Layer 4 of a small transformer language model trained on English Wikipedia (11 layers, counted from 0, width 128).
A neuron's activation on a vector x is quick GELU(weights . x), where the dot is the dot product. Quick GELU of z is z times sigmoid(1.702 z).

Input weights of the MLP neurons that the questions are about. A number n stands for n times 0.0066.
n69: -45 7 -15 -7 21 1 44 -13 -9 -9 21 -27 -40 -17 2 -25 -2 14 2 -20 -56 31 -3 27 -25 -25 -7 16 29 -1 48 -48 26 5 30 -6 -62 -37 43 -18 -13 -29 13 5 -14 52 33 3 -7 1 -13 -21 74 -23 -5 43 23 -29 -55 17 -4 -51 46 -23 -9 -11 -10 -6 2 -14 -16 11 2 -81 -25 5 42 56 -20 23 39 35 27 9 -1 -14 -35 12 -14 10 11 19 6 26 -63 7 -9 -48 9 -6 -3 -3 6 -1 13 28 10 2 14 -19 -10 9 -27 -11 8 8 -10 8 -40 15 48 -43 -23 -6 -35 26 4 8
n71: -8 -3 -58 63 3 0 -27 14 36 31 -17 2 11 14 -33 7 41 -30 -21 -40 -6 -3 -24 3 32 18 -15 -28 2 44 25 43 -3 10 15 22 15 -34 -6 9 -8 -33 -74 50 22 31 35 22 12 13 22 4 -15 1 -26 -12 -48 -23 -11 35 -30 32 28 11 10 35 4 19 -13 68 32 -29 4 -53 3 -25 3 14 -52 17 -15 7 40 35 -13 -19 -7 -34 -40 -23 40 -7 35 -22 20 5 -50 -10 -38 -39 -1 12 3 87 28 -3 -7 7 14 -14 47 5 -42 11 28 -33 -10 -31 14 5 -8 -20 -20 3 8 15 -53 21
n89: 24 34 18 -35 -1 -63 -37 -50 6 -45 28 -8 -8 48 5 -53 -3 -6 1 -12 8 17 30 -20 -43 -2 -18 -10 8 1 24 44 -17 -13 -8 -20 53 -11 -17 -1 -7 5 -4 -17 6 -12 26 -59 -67 6 -23 -17 20 20 13 14 -12 81 -21 -53 -15 -2 12 5 -14 9 -4 -3 38 18 13 23 -6 -16 42 -34 1 8 1 -29 9 -26 17 24 -8 -4 5 -3 3 5 2 -1 28 2 -41 -5 -60 -27 10 -25 26 -3 5 -11 23 13 4 -1 16 1 29 13 29 -19 -5 -3 5 -2 20 -27 47 -1 19 -12 -33 36 41 -27
n95: 3 -50 21 48 9 -23 -6 35 4 -11 5 -34 -2 4 -19 -6 -57 -6 46 30 46 7 34 25 9 -40 -20 -1 -18 -9 38 -39 -15 -18 -2 42 3 -51 26 26 -2 -56 -17 -5 -22 56 -33 -22 -10 -34 43 38 -30 8 -19 -29 29 9 -6 19 18 -20 7 -26 10 -15 9 34 3 38 10 5 -15 -34 26 11 -48 -15 26 -9 -2 -21 -26 -34 11 -2 -3 -5 10 -17 17 -41 -30 -10 18 -11 -25 -3 42 -14 39 4 -15 11 -54 -13 30 11 16 0 -23 55 -34 19 16 -52 23 2 15 -5 -38 23 -34 -27 37 -30 -13 -4
n157: -6 23 24 -4 27 -36 64 5 -11 40 -21 -3 -5 16 -3 -17 16 -9 -21 -10 25 17 -1 25 -2 12 10 11 16 22 -48 25 17 39 -29 2 -13 -22 -13 5 -42 15 30 -10 -23 16 60 -50 6 45 -54 12 13 -16 16 29 -31 -15 11 -53 39 1 -11 -36 49 0 -29 -25 12 32 28 -5 -8 -3 -25 -44 1 39 33 -17 31 41 5 -42 -18 24 39 11 -24 -5 45 -31 8 -42 2 51 -19 -37 16 -4 5 -40 2 19 -10 5 -22 -1 -51 -15 48 29 -7 -12 15 -4 -30 43 1 4 -31 -7 -19 19 16 26 13 -45
n160: 27 -18 -11 37 44 19 -29 -36 -30 -20 -5 -24 -8 -67 -2 15 -18 -23 -1 -8 -8 -15 24 35 -49 0 15 2 45 1 -6 6 -36 26 -41 63 -44 33 -36 -11 3 36 -15 -1 16 23 -6 -6 5 3 -11 21 28 45 26 52 22 5 51 -37 -24 18 20 25 -13 40 7 -30 -26 8 34 -1 5 -68 41 11 29 32 21 20 6 -11 33 -37 13 23 -24 -56 11 -14 -1 -12 -8 69 -19 49 -12 -27 29 -8 -35 -2 13 -14 24 42 2 -16 7 5 -3 -26 23 3 -48 -57 -21 26 -38 9 -9 10 -31 4 24 -3 23 24
n214: -17 -29 -22 12 -52 -5 31 -3 7 28 39 45 3 -18 -46 -1 -5 33 -11 -55 -19 -45 28 -6 2 -62 -34 0 -3 1 -9 1 26 -4 24 -27 -30 1 26 15 -24 41 -15 29 -32 11 35 19 23 31 -41 1 -11 -24 -43 -17 10 -29 25 -4 38 -35 10 6 49 19 -8 -10 10 -33 14 -8 -38 -9 -5 -31 30 8 -48 -11 -61 -20 6 -3 10 33 -14 -23 -10 45 53 -7 4 -20 21 -19 -19 -28 46 31 -14 2 -4 30 30 -18 0 15 -60 2 -7 -11 9 34 10 1 -7 -35 4 -13 6 11 -28 -8 -1 -8 33 11
n223: -1 12 -11 67 -29 -9 13 4 15 -31 26 -27 -9 10 -20 -27 2 -14 -18 34 -4 -5 -41 -24 16 -31 31 5 -20 -6 30 3 45 -40 -73 -46 -8 7 43 23 -52 -1 -61 5 11 -12 0 15 32 0 -37 -30 11 22 49 20 -9 -32 -88 14 -35 -34 -21 -10 -13 -3 36 34 -36 49 7 43 16 -73 14 -21 35 33 -12 -7 32 11 7 43 -21 -23 -17 10 -34 0 16 -8 36 56 -5 -10 27 23 17 -11 -14 26 -33 -1 -20 -45 -26 8 -32 -12 -33 -16 1 -4 11 44 32 -34 -15 -39 -7 -13 23 -59 25 26 19 41
n232: -9 -18 -23 -27 14 42 -1 -8 60 13 47 -18 -2 -34 9 -10 -78 -11 4 25 -3 8 6 4 -49 52 3 14 -2 29 -9 38 37 -32 -11 -8 28 -14 5 22 -15 5 -9 -18 -4 19 -43 -27 -36 6 26 17 -29 16 -1 -11 -14 2 35 -14 -1 -54 21 -36 18 11 -17 18 23 -7 -9 2 16 -12 -5 -31 -42 -11 10 -4 19 -24 5 -7 -4 -5 6 6 -43 -11 11 6 3 4 6 33 -14 -10 -75 18 -10 -25 -4 -34 7 14 -22 5 -6 -8 47 0 50 -11 -21 17 6 -8 5 18 16 18 29 12 -31 -23 -17 -16
n241: 22 5 -30 -4 -3 -7 12 11 22 -28 -14 -33 23 -11 48 19 9 -35 -40 -24 -1 21 3 15 -16 10 24 -22 18 -15 -30 6 -26 0 3 26 -3 -4 -4 20 5 8 41 27 12 -1 20 -3 -10 -11 -19 32 -31 -9 -26 57 -17 -26 -36 18 33 -5 -18 21 34 -35 -27 40 7 6 6 -9 -20 21 -3 -18 -1 52 -19 20 -12 -22 16 -13 19 14 -19 -5 -6 43 43 33 36 -17 -9 44 -37 -22 -25 -10 15 -4 -3 -28 21 -6 -6 6 4 -13 -7 0 -2 -47 47 -12 11 3 5 -40 -25 -1 13 5 -16 18 16 -33
n250: 21 0 -20 -22 -5 25 -39 -20 3 -49 3 19 -33 -1 13 7 8 -5 2 66 17 -7 2 -40 -7 -26 5 -35 -17 34 -7 -36 -6 -32 15 9 -3 -19 -10 -2 19 -1 29 17 70 94 -13 26 -7 -7 -22 2 -28 18 7 30 -14 -18 -43 -13 -19 -41 -4 0 47 -18 -21 -35 13 -22 1 39 -33 -4 28 20 -33 44 -36 29 31 8 -25 -80 7 -33 11 13 -3 30 71 15 23 -5 -3 -31 48 26 -19 -13 27 41 -11 -3 -10 39 -62 -4 4 19 -36 27 24 -15 31 7 -67 5 47 21 -4 12 -2 -7 46 -11 -37 11
n255: -5 26 17 -10 20 -9 -11 17 -23 24 -8 3 -30 -16 13 -10 20 41 11 37 10 -22 -7 23 9 2 -16 -54 25 3 -25 -48 -27 -2 32 37 10 13 40 -8 15 19 28 11 -11 20 -1 -26 -30 -5 -9 20 25 -45 -24 -19 -7 -12 7 35 -23 -14 8 25 -9 13 20 -15 8 50 11 -15 -21 -14 26 -23 26 -25 -22 -88 -27 2 5 45 45 -25 10 23 56 -29 -8 -13 -22 -31 7 -1 25 14 7 -35 -13 40 -41 -11 -19 -15 -11 -3 -7 -4 9 22 -11 -46 30 -50 -24 51 41 12 22 8 5 -37 0 -12 -36 4
n276: -18 -35 -17 76 -2 3 9 -14 -43 -21 -5 8 -1 31 -17 -30 -22 18 -22 -3 -22 20 12 -6 -3 13 37 10 23 13 -3 66 -1 -10 -3 15 10 -8 -2 48 37 51 -22 6 18 -44 15 23 23 -34 27 -11 44 12 -3 -53 35 -29 8 36 -5 64 -15 -31 -47 26 -6 -20 53 58 -48 -35 -17 44 -34 -14 33 -3 -13 43 -8 3 -8 1 4 -7 14 8 -3 43 -48 -1 -51 27 -20 -26 -2 42 12 -6 5 -28 36 14 9 39 12 -8 26 5 27 -11 23 -7 -18 -36 -42 29 -34 -39 24 3 -34 7 16 -11 18 -54
n333: -40 11 -8 39 -25 -9 -57 6 73 36 -19 13 -2 -17 -3 22 3 -14 -29 14 20 -30 8 -60 -6 -10 -43 -39 -7 -29 -39 12 14 14 -18 5 3 20 3 -58 -15 19 -7 -14 18 15 35 -18 25 -34 7 38 -5 5 -19 -9 -56 39 -4 -57 -61 -12 18 -10 39 3 28 13 21 -3 39 30 -32 -22 34 19 -15 -13 14 -28 41 -25 6 2 -21 43 4 25 65 -14 -3 -2 -42 -7 -17 48 -20 -13 31 7 -15 2 -35 -65 -27 31 13 -7 9 -3 6 -17 87 1 23 15 28 -8 -21 14 37 11 16 16 -28 -46 20 16
n355: 29 -19 72 -3 -38 30 -38 -35 -56 -16 -23 -8 -60 -7 35 3 30 61 -47 -53 -34 11 33 -23 24 70 -15 49 -32 43 -3 22 -15 -20 12 3 18 -51 1 6 27 -5 -11 17 -2 5 47 -25 60 -42 -15 42 -19 28 -17 7 6 8 -20 0 1 9 20 47 -18 -2 7 -4 38 4 -29 -5 15 -15 -21 28 26 5 28 20 -8 -7 -30 -21 9 -3 -9 27 33 -1 33 13 -52 2 -45 -1 -2 9 4 18 -17 26 40 -12 -18 27 -10 21 -16 -6 -1 3 -11 26 19 27 -28 28 -6 -54 -3 -46 -23 -25 -68 -42 -25 13
n364: 17 -16 5 9 0 17 -25 -33 -11 -28 -25 15 19 -12 -49 -1 0 11 30 -17 0 -7 -11 -45 -24 -12 3 3 29 -9 22 8 -28 24 33 40 -27 -5 6 29 -1 -12 0 -55 36 17 -12 -43 20 -8 12 -14 22 -5 -27 36 3 -21 -6 34 5 3 14 -10 -1 5 -4 -30 9 4 53 10 22 -16 -21 -9 -16 1 8 27 -27 -4 18 28 -9 -17 -53 -7 33 -9 17 7 12 12 27 -16 -12 46 -11 -10 22 13 -47 31 34 -3 20 37 -7 -10 3 26 11 -5 -17 33 7 30 14 -5 0 7 65 7 8 -6 -10 12
n369: 32 11 -83 6 6 -12 -31 -34 -28 -6 -12 15 0 14 13 -34 -31 25 -1 15 18 0 11 6 -36 9 -50 -1 36 23 -30 10 -38 5 9 -15 -35 31 -48 8 -35 -12 71 44 69 -24 -5 8 -37 3 8 -28 11 -17 24 11 21 -2 20 35 -3 67 19 9 13 -44 9 -48 -33 13 28 -1 3 1 -38 13 -20 7 -26 17 -19 11 -21 33 -4 -29 -7 10 -36 48 2 -4 -89 11 -6 9 5 2 -15 17 8 -14 -38 -8 49 -11 -26 6 16 -13 27 -29 7 -23 2 2 30 20 -29 -23 -11 14 13 -54 -54 32 -25 -23
n430: 60 -5 -24 -23 18 -41 -39 -13 -8 -65 32 4 16 -31 17 -6 -35 33 26 -40 -11 30 -10 -9 16 -5 16 40 47 10 -23 -32 -3 34 1 3 -10 -50 -17 -12 31 -6 80 40 9 53 5 -19 5 -13 -12 13 11 -12 -31 27 18 19 -24 49 35 31 3 4 -8 -7 -33 -15 6 26 2 14 -5 4 -17 15 17 10 25 33 -3 59 -2 -22 -32 0 -2 12 16 -26 14 22 -28 -30 5 -3 -21 22 -14 -21 9 46 54 21 -31 -12 32 10 20 -3 34 -25 48 53 14 12 10 -32 -12 12 -12 -9 50 -42 -21 -12 -10 -7
n483: 9 2 3 11 31 -83 -18 -24 2 53 -38 -24 6 -28 9 19 -29 7 24 31 10 -21 16 29 -24 0 -5 19 -9 10 -43 45 16 3 -86 29 -15 -52 2 12 39 -15 47 -10 45 5 29 11 2 -20 -12 38 -30 23 25 -26 7 -7 19 25 11 -11 -3 -1 55 -14 -29 -24 28 -1 -3 -10 12 -30 20 -23 -13 19 1 -13 13 19 36 -50 6 -15 -5 33 6 34 0 12 25 -48 -4 -24 -8 -5 50 14 18 -29 5 -20 -47 -19 -21 4 -3 -17 10 -18 -7 -19 7 -14 1 11 7 -19 4 -24 -17 20 18 -27 -37 25

Each question shows a token from some text and the vector x that enters the MLP there. A number n stands for n times 0.062.

"s": 37 -16 2 -31 45 25 2 -9 -13 18 -10 -1 23 12 28 -28 19 -21 -2 6 8 -25 -27 12 -22 -30 37 -12 -11 -17 -11 -25 -9 -24 11 -24 1 21 -44 -5 6 -17 -2 -14 -6 10 28 2 19 -13 1 12 2 4 30 -14 -15 -12 0 -9 0 20 24 5 -19 22 -30 26 1 -18 31 12 21 26 4 12 11 -11 13 14 0 12 8 -10 8 19 44 -3 -19 -10 -17 1 -2 -32 25 -30 20 3 5 12 -21 0 -1 -10 9 -4 28 11 9 -33 -23 -6 -12 -6 -4 32 7 -33 -21 18 -13 -17 -24 -29 9 -2 12 26
The neuron with the highest activation: n430

" I": 4 -22 -12 -22 35 14 11 -1 -30 21 -9 5 28 14 8 -11 8 2 -1 4 16 -2 -42 14 -18 -14 42 -21 1 -10 -9 4 -10 -15 48 -18 5 5 -17 -9 10 7 -30 -12 -28 2 8 11 -9 -2 26 14 -17 -2 -10 -6 -11 -30 22 -12 6 1 54 3 4 20 -47 5 13 -5 37 8 28 -13 -15 5 -7 2 27 -9 0 0 -11 -1 15 10 27 -4 -5 -24 -39 29 27 -21 34 -40 -10 9 -18 15 -10 -26 6 -17 -7 0 40 1 31 -3 -4 -6 6 -13 -7 19 8 -2 -7 -10 -9 -15 -9 -22 -5 -1 8 7
The most active neuron and its activation: n232, at about 2

"r": 16 -5 4 -24 46 22 7 -19 -1 18 -5 1 14 27 43 0 -6 -13 14 14 3 -8 -33 -5 -18 -22 54 -15 10 -17 3 -35 14 0 14 -34 6 15 -39 -32 6 -3 -25 18 -9 6 16 -8 -28 5 14 -1 -13 5 -3 -18 3 -11 10 -9 7 -19 35 19 -13 6 -21 0 3 -27 40 0 40 19 -4 22 -7 -3 -3 -13 26 -11 10 -10 14 26 2 6 0 -17 -47 1 8 -26 -10 -17 15 2 16 14 2 -4 25 -49 -7 -6 23 19 31 1 -20 -18 -6 0 -2 29 -10 -18 -21 -7 -21 -3 -25 -2 -1 19 -12 5
The neuron with the highest activation: n69

"ver": 18 -39 -7 -7 26 34 4 -29 4 30 -13 11 20 -8 8 0 28 -2 -10 3 -6 -7 -25 10 14 -26 41 -44 -7 -3 6 -19 -9 -20 28 -29 -4 35 -26 -7 12 -27 -28 2 -23 7 24 -6 -1 4 7 2 -12 -9 21 26 -25 -44 5 -14 1 -1 39 9 19 -4 -14 23 4 -2 11 -5 21 26 -7 34 6 -14 21 -14 11 8 -1 -3 -9 16 40 11 8 -16 -33 -15 -7 -17 25 -33 23 6 -6 1 10 -7 19 -44 17 -18 4 17 14 -20 -21 -26 -1 4 1 9 7 0 -15 -9 -15 12 -28 -16 -12 27 -4 33
The neuron with the highest activation: n333

"ar": 27 2 11 -46 40 24 6 -38 -22 35 -11 5 36 23 13 -1 15 -13 0 3 8 3 -53 9 -12 -14 39 -3 21 -8 6 -15 14 -26 49 -17 13 11 -26 -4 31 -4 -15 -13 -32 -16 23 2 -9 0 0 26 -29 20 21 3 16 -15 -28 -6 17 0 11 12 26 -4 -18 12 -9 -7 32 -18 39 8 -5 -7 -6 -17 12 -30 26 11 -4 -5 -5 4 21 7 -20 -39 -12 -3 5 -8 1 -13 -7 -7 -4 -2 -17 0 16 -23 3 10 23 -10 37 -21 -22 -9 -2 8 -5 2 -5 -15 -6 -11 -6 13 -33 -13 -21 17 5 9
Which two neurons fire most, strongest first? n157, n89

"ab": 16 -23 -2 -21 36 26 -3 -21 -32 20 -10 -17 4 15 -11 -15 6 0 13 -8 4 -12 18 -12 6 -14 27 4 6 -13 -3 -12 7 -34 24 -2 7 13 -20 -17 9 -5 -24 -1 -16 8 32 14 14 -2 -3 -16 -27 5 12 9 2 -49 7 -1 24 8 39 16 -6 21 -17 1 -6 -7 18 -1 18 18 5 21 28 -36 23 -11 6 5 5 -2 11 11 17 30 -8 -39 -64 -2 11 -1 25 -41 19 -11 -8 2 -6 11 -13 -24 -16 -1 34 38 3 -35 -37 -3 -20 -4 7 21 1 -38 7 12 7 -9 -23 3 18 8 -1 17
Which two neurons fire most, strongest first? n355, n255

"in": 7 3 -9 -28 24 8 1 -6 -16 20 -12 10 10 15 24 -15 -7 5 7 14 12 -35 -17 19 -18 -27 14 -17 10 -10 -14 -18 -29 -20 44 -22 22 35 -34 -29 14 -7 -23 -18 -36 -11 26 6 17 20 -12 5 -29 3 8 -4 3 -7 21 -3 1 15 38 9 -2 24 -14 -3 -22 -14 13 21 19 17 -13 -6 6 -15 3 -3 -14 22 -5 -10 28 6 26 7 7 -10 -26 0 6 -23 27 -46 21 9 9 9 -8 0 -24 -32 17 7 11 36 19 -18 -7 -23 -7 -1 -4 38 -9 -17 7 -25 12 -38 -7 -11 -9 39 -6 35
The three highest activations, in order: n255, n369, n214

"ord": 23 -5 18 -13 28 -8 0 -8 -18 65 20 2 15 6 15 -8 16 -24 -8 -20 14 9 -12 32 -18 -12 31 -18 0 -3 -7 10 5 -27 51 -17 -10 12 -23 -22 -2 12 -7 -9 -7 -14 27 20 7 15 -6 8 -17 -9 10 5 -31 -42 17 -1 14 5 26 34 15 0 -18 21 -22 -21 29 0 -3 14 14 4 -7 -22 8 15 -7 -15 0 11 8 24 0 -9 -38 -34 -18 -22 14 -13 30 -22 1 -5 -24 14 -31 -4 1 -7 15 -20 4 28 19 -28 -24 -6 -19 -1 -9 20 -5 -23 -4 -5 -5 -12 -10 -24 -2 29 -1 43
The neuron with the highest activation: n71

"art": 4 5 -8 -23 -1 4 10 -21 -21 31 -21 -12 29 21 18 -3 -1 17 -7 4 13 -20 -19 5 -27 -33 19 -9 3 -3 8 -7 3 -35 37 -8 14 18 -30 -35 16 -15 -16 42 -12 -26 31 -8 9 14 27 16 1 -15 27 1 -28 -12 -4 -14 9 19 22 16 22 2 -13 2 3 -25 33 5 26 10 3 5 2 -20 15 1 18 8 3 22 19 18 5 -14 0 -11 -50 2 7 -26 16 -19 0 5 -2 -3 -2 -3 -17 -41 -20 1 25 34 29 -35 -30 -33 -9 7 -2 25 2 -25 -7 -17 -22 -18 -8 0 13 28 0 26
Which two neurons fire most, strongest first? n333, n369

"ent": -8 -18 32 -14 6 31 13 -31 -11 17 5 -19 22 14 13 -17 15 -7 -9 17 15 -8 -8 -17 1 -24 37 7 16 -6 -8 -22 0 -28 56 -24 22 18 -26 -15 14 -7 -9 -3 -8 -26 -5 -1 0 2 20 5 -5 14 21 -11 1 -26 24 -3 6 1 32 27 -9 -1 -39 22 1 1 51 7 2 -4 6 25 14 -39 29 -19 -1 -3 7 -9 1 -5 -2 40 0 3 -8 -7 -8 -17 13 -31 -7 2 6 21 -33 -24 -23 -38 -29 10 18 12 29 -21 -6 0 -11 -10 6 7 5 -7 -14 -24 8 10 -42 -2 -8 12 10 10
The neuron with the highest activation: n355

" V": 11 -4 -14 -34 20 8 2 -17 -29 18 -3 -8 37 21 31 0 19 13 8 -8 0 -11 -25 -4 -8 -32 23 -18 3 -18 -4 16 -22 2 21 -27 14 18 -20 -7 17 -2 -19 -5 -21 10 11 -1 1 -15 18 25 -22 8 -1 3 -5 -32 13 -23 8 7 60 16 3 -21 -40 14 -5 -9 35 9 35 42 -9 4 -10 -13 15 -8 -3 -13 2 -21 13 7 9 6 -3 -21 -31 10 24 -14 38 -24 1 7 -15 5 -19 -21 4 -6 -6 7 46 0 33 -20 -15 -4 2 -3 -17 23 4 5 -4 -2 -23 -20 -18 -33 2 2 22 7
The three highest activations, in order: n241, n364, n430

"t": 5 -27 -7 -27 48 35 3 -25 -7 28 -9 -9 3 14 -1 -16 20 20 -34 2 -2 5 -30 -6 -6 -12 21 -29 4 -26 3 -22 14 -19 53 -20 3 26 -33 7 9 -24 -21 -4 2 -8 15 3 -7 4 -11 -14 -7 19 29 -14 -12 -27 -2 -3 12 26 24 26 2 11 -29 40 -8 1 38 -14 16 11 16 7 16 -19 6 -2 36 12 8 6 2 20 8 16 -2 -25 -46 4 -1 0 15 -34 -3 0 8 21 -4 -31 15 -27 19 -14 0 12 44 -28 -21 -22 -2 -3 -4 26 -9 -8 -12 -17 5 -8 -17 -16 -4 25 0 2
Which two neurons fire most, strongest first? n369, n69

"e": 5 -12 6 -6 15 34 8 -14 -9 8 7 19 27 18 2 -17 -12 8 -15 13 20 -26 -58 -3 -5 -18 57 0 -12 -19 2 -31 11 -17 37 5 21 26 -51 7 21 -5 -13 6 1 11 3 4 4 -17 5 -10 -18 -14 24 -25 4 -34 -3 -5 9 1 37 13 6 -19 -18 28 13 -15 25 13 5 0 8 25 -9 -20 -3 -20 25 6 5 -18 -6 -2 5 20 0 -20 -7 -11 19 -16 12 -59 0 18 13 7 -22 4 -17 -18 -28 -6 4 -5 30 -15 -22 -21 16 -5 10 17 0 5 -11 9 15 3 -19 -27 2 43 6 15
The neuron with the highest activation: n250

"is": 43 3 13 -9 28 -2 17 -18 -28 31 -10 -3 31 18 7 -23 14 -19 -25 2 6 4 -6 1 -15 -19 9 -24 10 -10 -19 -24 19 -2 32 -25 5 12 -31 -15 -21 25 -21 4 -28 0 9 15 2 4 5 10 -23 1 19 -10 8 -30 -1 8 -12 19 25 10 9 -2 -34 1 19 -51 43 7 -12 35 1 37 12 -17 7 11 10 -7 -14 -1 10 13 24 9 3 -10 0 1 24 -13 23 -33 -1 3 -25 12 -3 -24 22 -18 -12 2 0 19 32 -25 -37 -17 18 6 13 27 -19 -32 10 -5 -4 -29 -14 -29 7 39 -1 -3
The neuron with the highest activation: n250

"as": 4 0 -5 -16 4 33 12 -17 -10 7 -4 7 26 34 21 -22 16 -26 -4 18 6 -3 -43 9 -4 -21 49 -12 4 -28 -10 -22 7 -19 37 9 -3 11 -46 19 36 9 -14 -1 -3 6 -9 8 -14 -23 9 11 -32 9 19 -3 13 -32 -14 -20 7 -1 15 27 6 1 -37 35 12 -6 34 11 10 1 -7 34 -18 -3 16 -25 6 0 1 -12 -16 0 30 22 6 7 -16 12 8 -16 27 -61 -3 2 4 -6 -26 15 -7 -20 -9 14 -4 -1 29 -33 -12 5 0 0 -2 13 -12 -17 -12 8 17 0 -15 -17 -17 15 -7 21
The neuron with the highest activation: n250

"N": 1 -15 3 -36 5 7 5 0 -17 46 1 -10 24 17 30 -3 23 16 -3 7 -7 12 -48 13 -3 -8 24 -15 3 -13 -28 -2 6 -17 46 -26 -1 -5 -19 -1 21 -11 -20 -20 1 18 19 16 -5 4 22 3 -23 13 -16 -5 5 -41 20 4 11 4 71 6 0 -3 -41 -2 0 -1 9 15 18 4 -1 16 10 -15 25 -5 8 2 16 -27 12 7 13 1 -22 1 -3 4 50 -16 26 -33 0 11 -14 -13 -18 -15 9 -30 -12 13 20 4 14 -20 -17 -18 -4 -11 -4 -10 14 7 -3 -4 -23 -23 -33 -17 2 -9 2 7
The most active neuron and its activation: n483, at about 2.3

" (": 9 6 -8 -25 21 10 1 -2 -22 26 -4 -18 23 24 -10 -6 10 5 -10 11 1 1 -50 -4 3 0 41 -12 -3 -10 -3 -6 4 -20 50 -20 4 8 -22 -2 19 3 -19 -26 2 -4 -2 -12 10 -6 13 8 -17 -4 -12 5 -18 -14 21 3 4 6 62 12 -16 -11 -41 16 -7 -13 49 4 33 28 -3 1 4 -6 12 -8 2 9 0 -7 -13 -9 7 26 -5 17 -39 -16 43 -27 19 -41 4 0 -19 2 0 -4 -1 -22 -10 9 35 5 30 -18 -31 -7 -3 21 1 16 -20 -13 -15 -11 -14 -3 -12 -19 -8 6 12 10
The most active neuron and its activation: n364, at about 1.5

"ew": -3 -1 -4 -8 2 7 2 -14 -19 48 -11 -6 14 27 40 -8 15 -17 -9 -3 22 6 -34 14 -27 -17 43 -18 11 -7 -23 5 1 -24 28 -18 23 22 -11 -27 -6 2 -10 0 -17 4 3 7 7 -1 17 3 5 10 7 12 -17 -19 11 -19 8 4 73 10 8 -21 -14 10 -7 3 4 0 -1 22 -9 27 7 -29 36 -6 -4 17 -24 -8 2 19 23 6 -1 -25 -25 8 21 -36 15 -26 8 -4 10 5 -13 -14 -22 -48 -1 3 24 41 -14 -23 -16 -9 -17 -3 -4 -11 -8 -20 -1 -13 -1 -10 2 -13 12 21 -1 22
Which two neurons fire most, strongest first? n157, n333

"av": 1 -8 -1 -16 15 23 -8 -17 -22 21 -18 -12 8 27 36 11 1 -8 16 13 1 -2 -9 8 -3 -30 23 -14 11 -21 -26 -2 -14 -26 27 -30 2 18 -13 -37 6 2 -31 9 -11 10 3 -8 -1 20 17 11 -34 3 19 0 6 -28 8 -24 15 -2 25 15 29 -1 -16 3 1 -11 26 -10 28 54 10 2 14 -13 14 -18 13 4 1 -4 12 17 32 28 -15 -30 -30 -10 10 -1 39 -19 9 -21 -5 -7 -21 -2 1 -36 5 12 31 21 26 -24 -41 -12 -14 -9 -6 16 -3 -2 11 -5 -3 -11 -23 -44 16 37 -7 5
The neuron with the highest activation: n255

")": 20 -2 -7 -27 16 8 6 17 -9 31 -21 -11 29 19 1 -13 14 10 4 3 -4 -9 -34 1 2 1 42 13 -16 3 -3 -18 21 -4 46 -6 2 22 -31 -4 16 7 -27 -18 -4 -15 3 0 -9 -6 6 4 -20 -6 17 -23 -7 -21 10 0 0 -19 56 9 4 16 -37 13 4 -9 60 2 22 21 5 3 -6 -6 11 2 17 18 -18 -5 3 13 7 5 -24 -11 -42 -15 6 -33 43 -49 -3 10 -11 6 -5 -14 4 -26 12 9 25 1 17 -26 -37 -17 2 4 3 7 -7 -19 -3 -32 -5 -5 5 -7 -4 5 -4 6
The neuron with the highest activation: n232

"al": 16 -19 15 -15 47 1 15 -19 -25 29 -9 -14 31 10 12 -1 -11 -6 2 10 25 -7 -41 -9 -17 -7 47 -7 11 -13 -13 -7 17 -17 26 -19 28 22 -23 -18 7 11 -15 -9 -15 -16 17 -11 -12 2 1 32 -18 26 17 2 -11 -5 -2 -6 17 9 31 -15 16 18 -29 28 -2 -7 9 7 39 13 -7 16 -9 -3 3 -11 17 -11 9 -8 -12 5 45 3 -21 -20 -25 -2 7 -23 32 -30 1 -29 -10 -11 -3 -2 4 -15 -6 5 48 5 27 -28 -14 -20 -1 -3 -6 21 -12 9 -37 -27 4 4 -47 -13 -5 9 12 5
The three highest activations, in order: n157, n232, n483

"uc": 13 -20 -7 -19 34 22 3 -38 -31 61 -13 -1 36 -11 19 -15 -11 -11 12 20 7 5 5 1 -15 -22 32 -19 12 -7 0 -19 3 10 25 -20 8 27 -39 3 21 5 -30 -9 -26 13 28 -5 9 -4 14 2 -39 5 22 24 12 -19 -2 3 21 5 45 21 -5 12 -21 9 -4 4 -1 -14 28 23 -18 12 6 -28 -1 16 -3 -12 -7 15 20 12 11 -4 3 -6 -19 -14 5 -12 33 -21 -13 1 -12 -3 -8 -19 -20 -24 10 3 -6 17 32 -20 -38 -14 -9 11 -4 4 -2 -35 -7 -5 3 -28 -18 -25 -4 30 7 18
The neuron with the highest activation: n160

"c": 3 14 17 -20 24 4 10 -20 -5 56 -15 -5 30 7 3 -15 4 6 15 17 17 9 -22 3 -23 -29 46 -8 11 -28 4 -17 -15 -26 50 -21 0 36 -27 -18 21 3 -16 2 -6 13 12 16 -10 -13 7 5 -17 10 29 5 11 -5 9 3 -21 -4 23 21 -24 5 -29 8 -2 -17 12 8 38 -7 10 22 0 -7 6 -2 25 3 -1 -21 -16 16 5 6 15 -7 -37 -8 12 -13 23 -40 -8 -3 -4 6 -12 0 38 -40 -6 -10 13 6 38 -10 -42 2 -30 -1 -7 -6 -7 -25 -17 -16 20 -10 -22 -8 0 19 -10 4
The neuron with the highest activation: n69

"nd": 15 -18 8 -10 36 22 0 -31 7 24 12 -9 15 20 17 -34 33 -6 -10 6 16 -10 -36 -2 2 -6 15 -3 -8 -38 -23 -8 -10 -30 38 -7 11 29 -21 -15 21 -16 -24 -7 -32 2 13 11 3 -4 22 15 -25 6 -16 13 9 -15 34 -1 15 12 53 20 -2 4 -41 18 -22 -18 22 16 7 14 -4 4 -4 -18 -9 -6 3 -4 15 -10 -4 2 -6 -10 -24 -10 -2 -29 -3 -17 28 -28 10 5 -10 24 -21 -7 1 -6 15 3 7 29 5 -35 -36 -2 6 13 -8 26 -22 -1 -1 -4 10 -23 -3 -22 0 23 29 26
The neuron with the highest activation: n214

"ive": -14 -23 2 -4 25 32 12 25 -14 20 -7 0 29 26 12 -3 7 -15 12 -14 16 2 -10 4 -10 -3 26 -19 0 -25 3 13 -4 10 44 -28 35 24 -40 0 -1 -15 -16 -17 -17 -10 6 10 -15 -8 15 23 -23 4 -6 -23 11 -35 9 -6 11 -2 76 6 -3 -11 -12 9 -5 -7 27 3 0 18 -17 17 8 -29 15 -17 10 -2 -3 -13 -13 13 12 21 -4 -40 -16 5 -6 -45 15 -32 15 -9 15 7 -10 -11 -10 -34 -24 14 0 6 16 -8 -29 -14 -12 -7 -5 10 -5 0 1 -15 16 5 -6 -28 6 37 30 5
The neuron with the highest activation: n95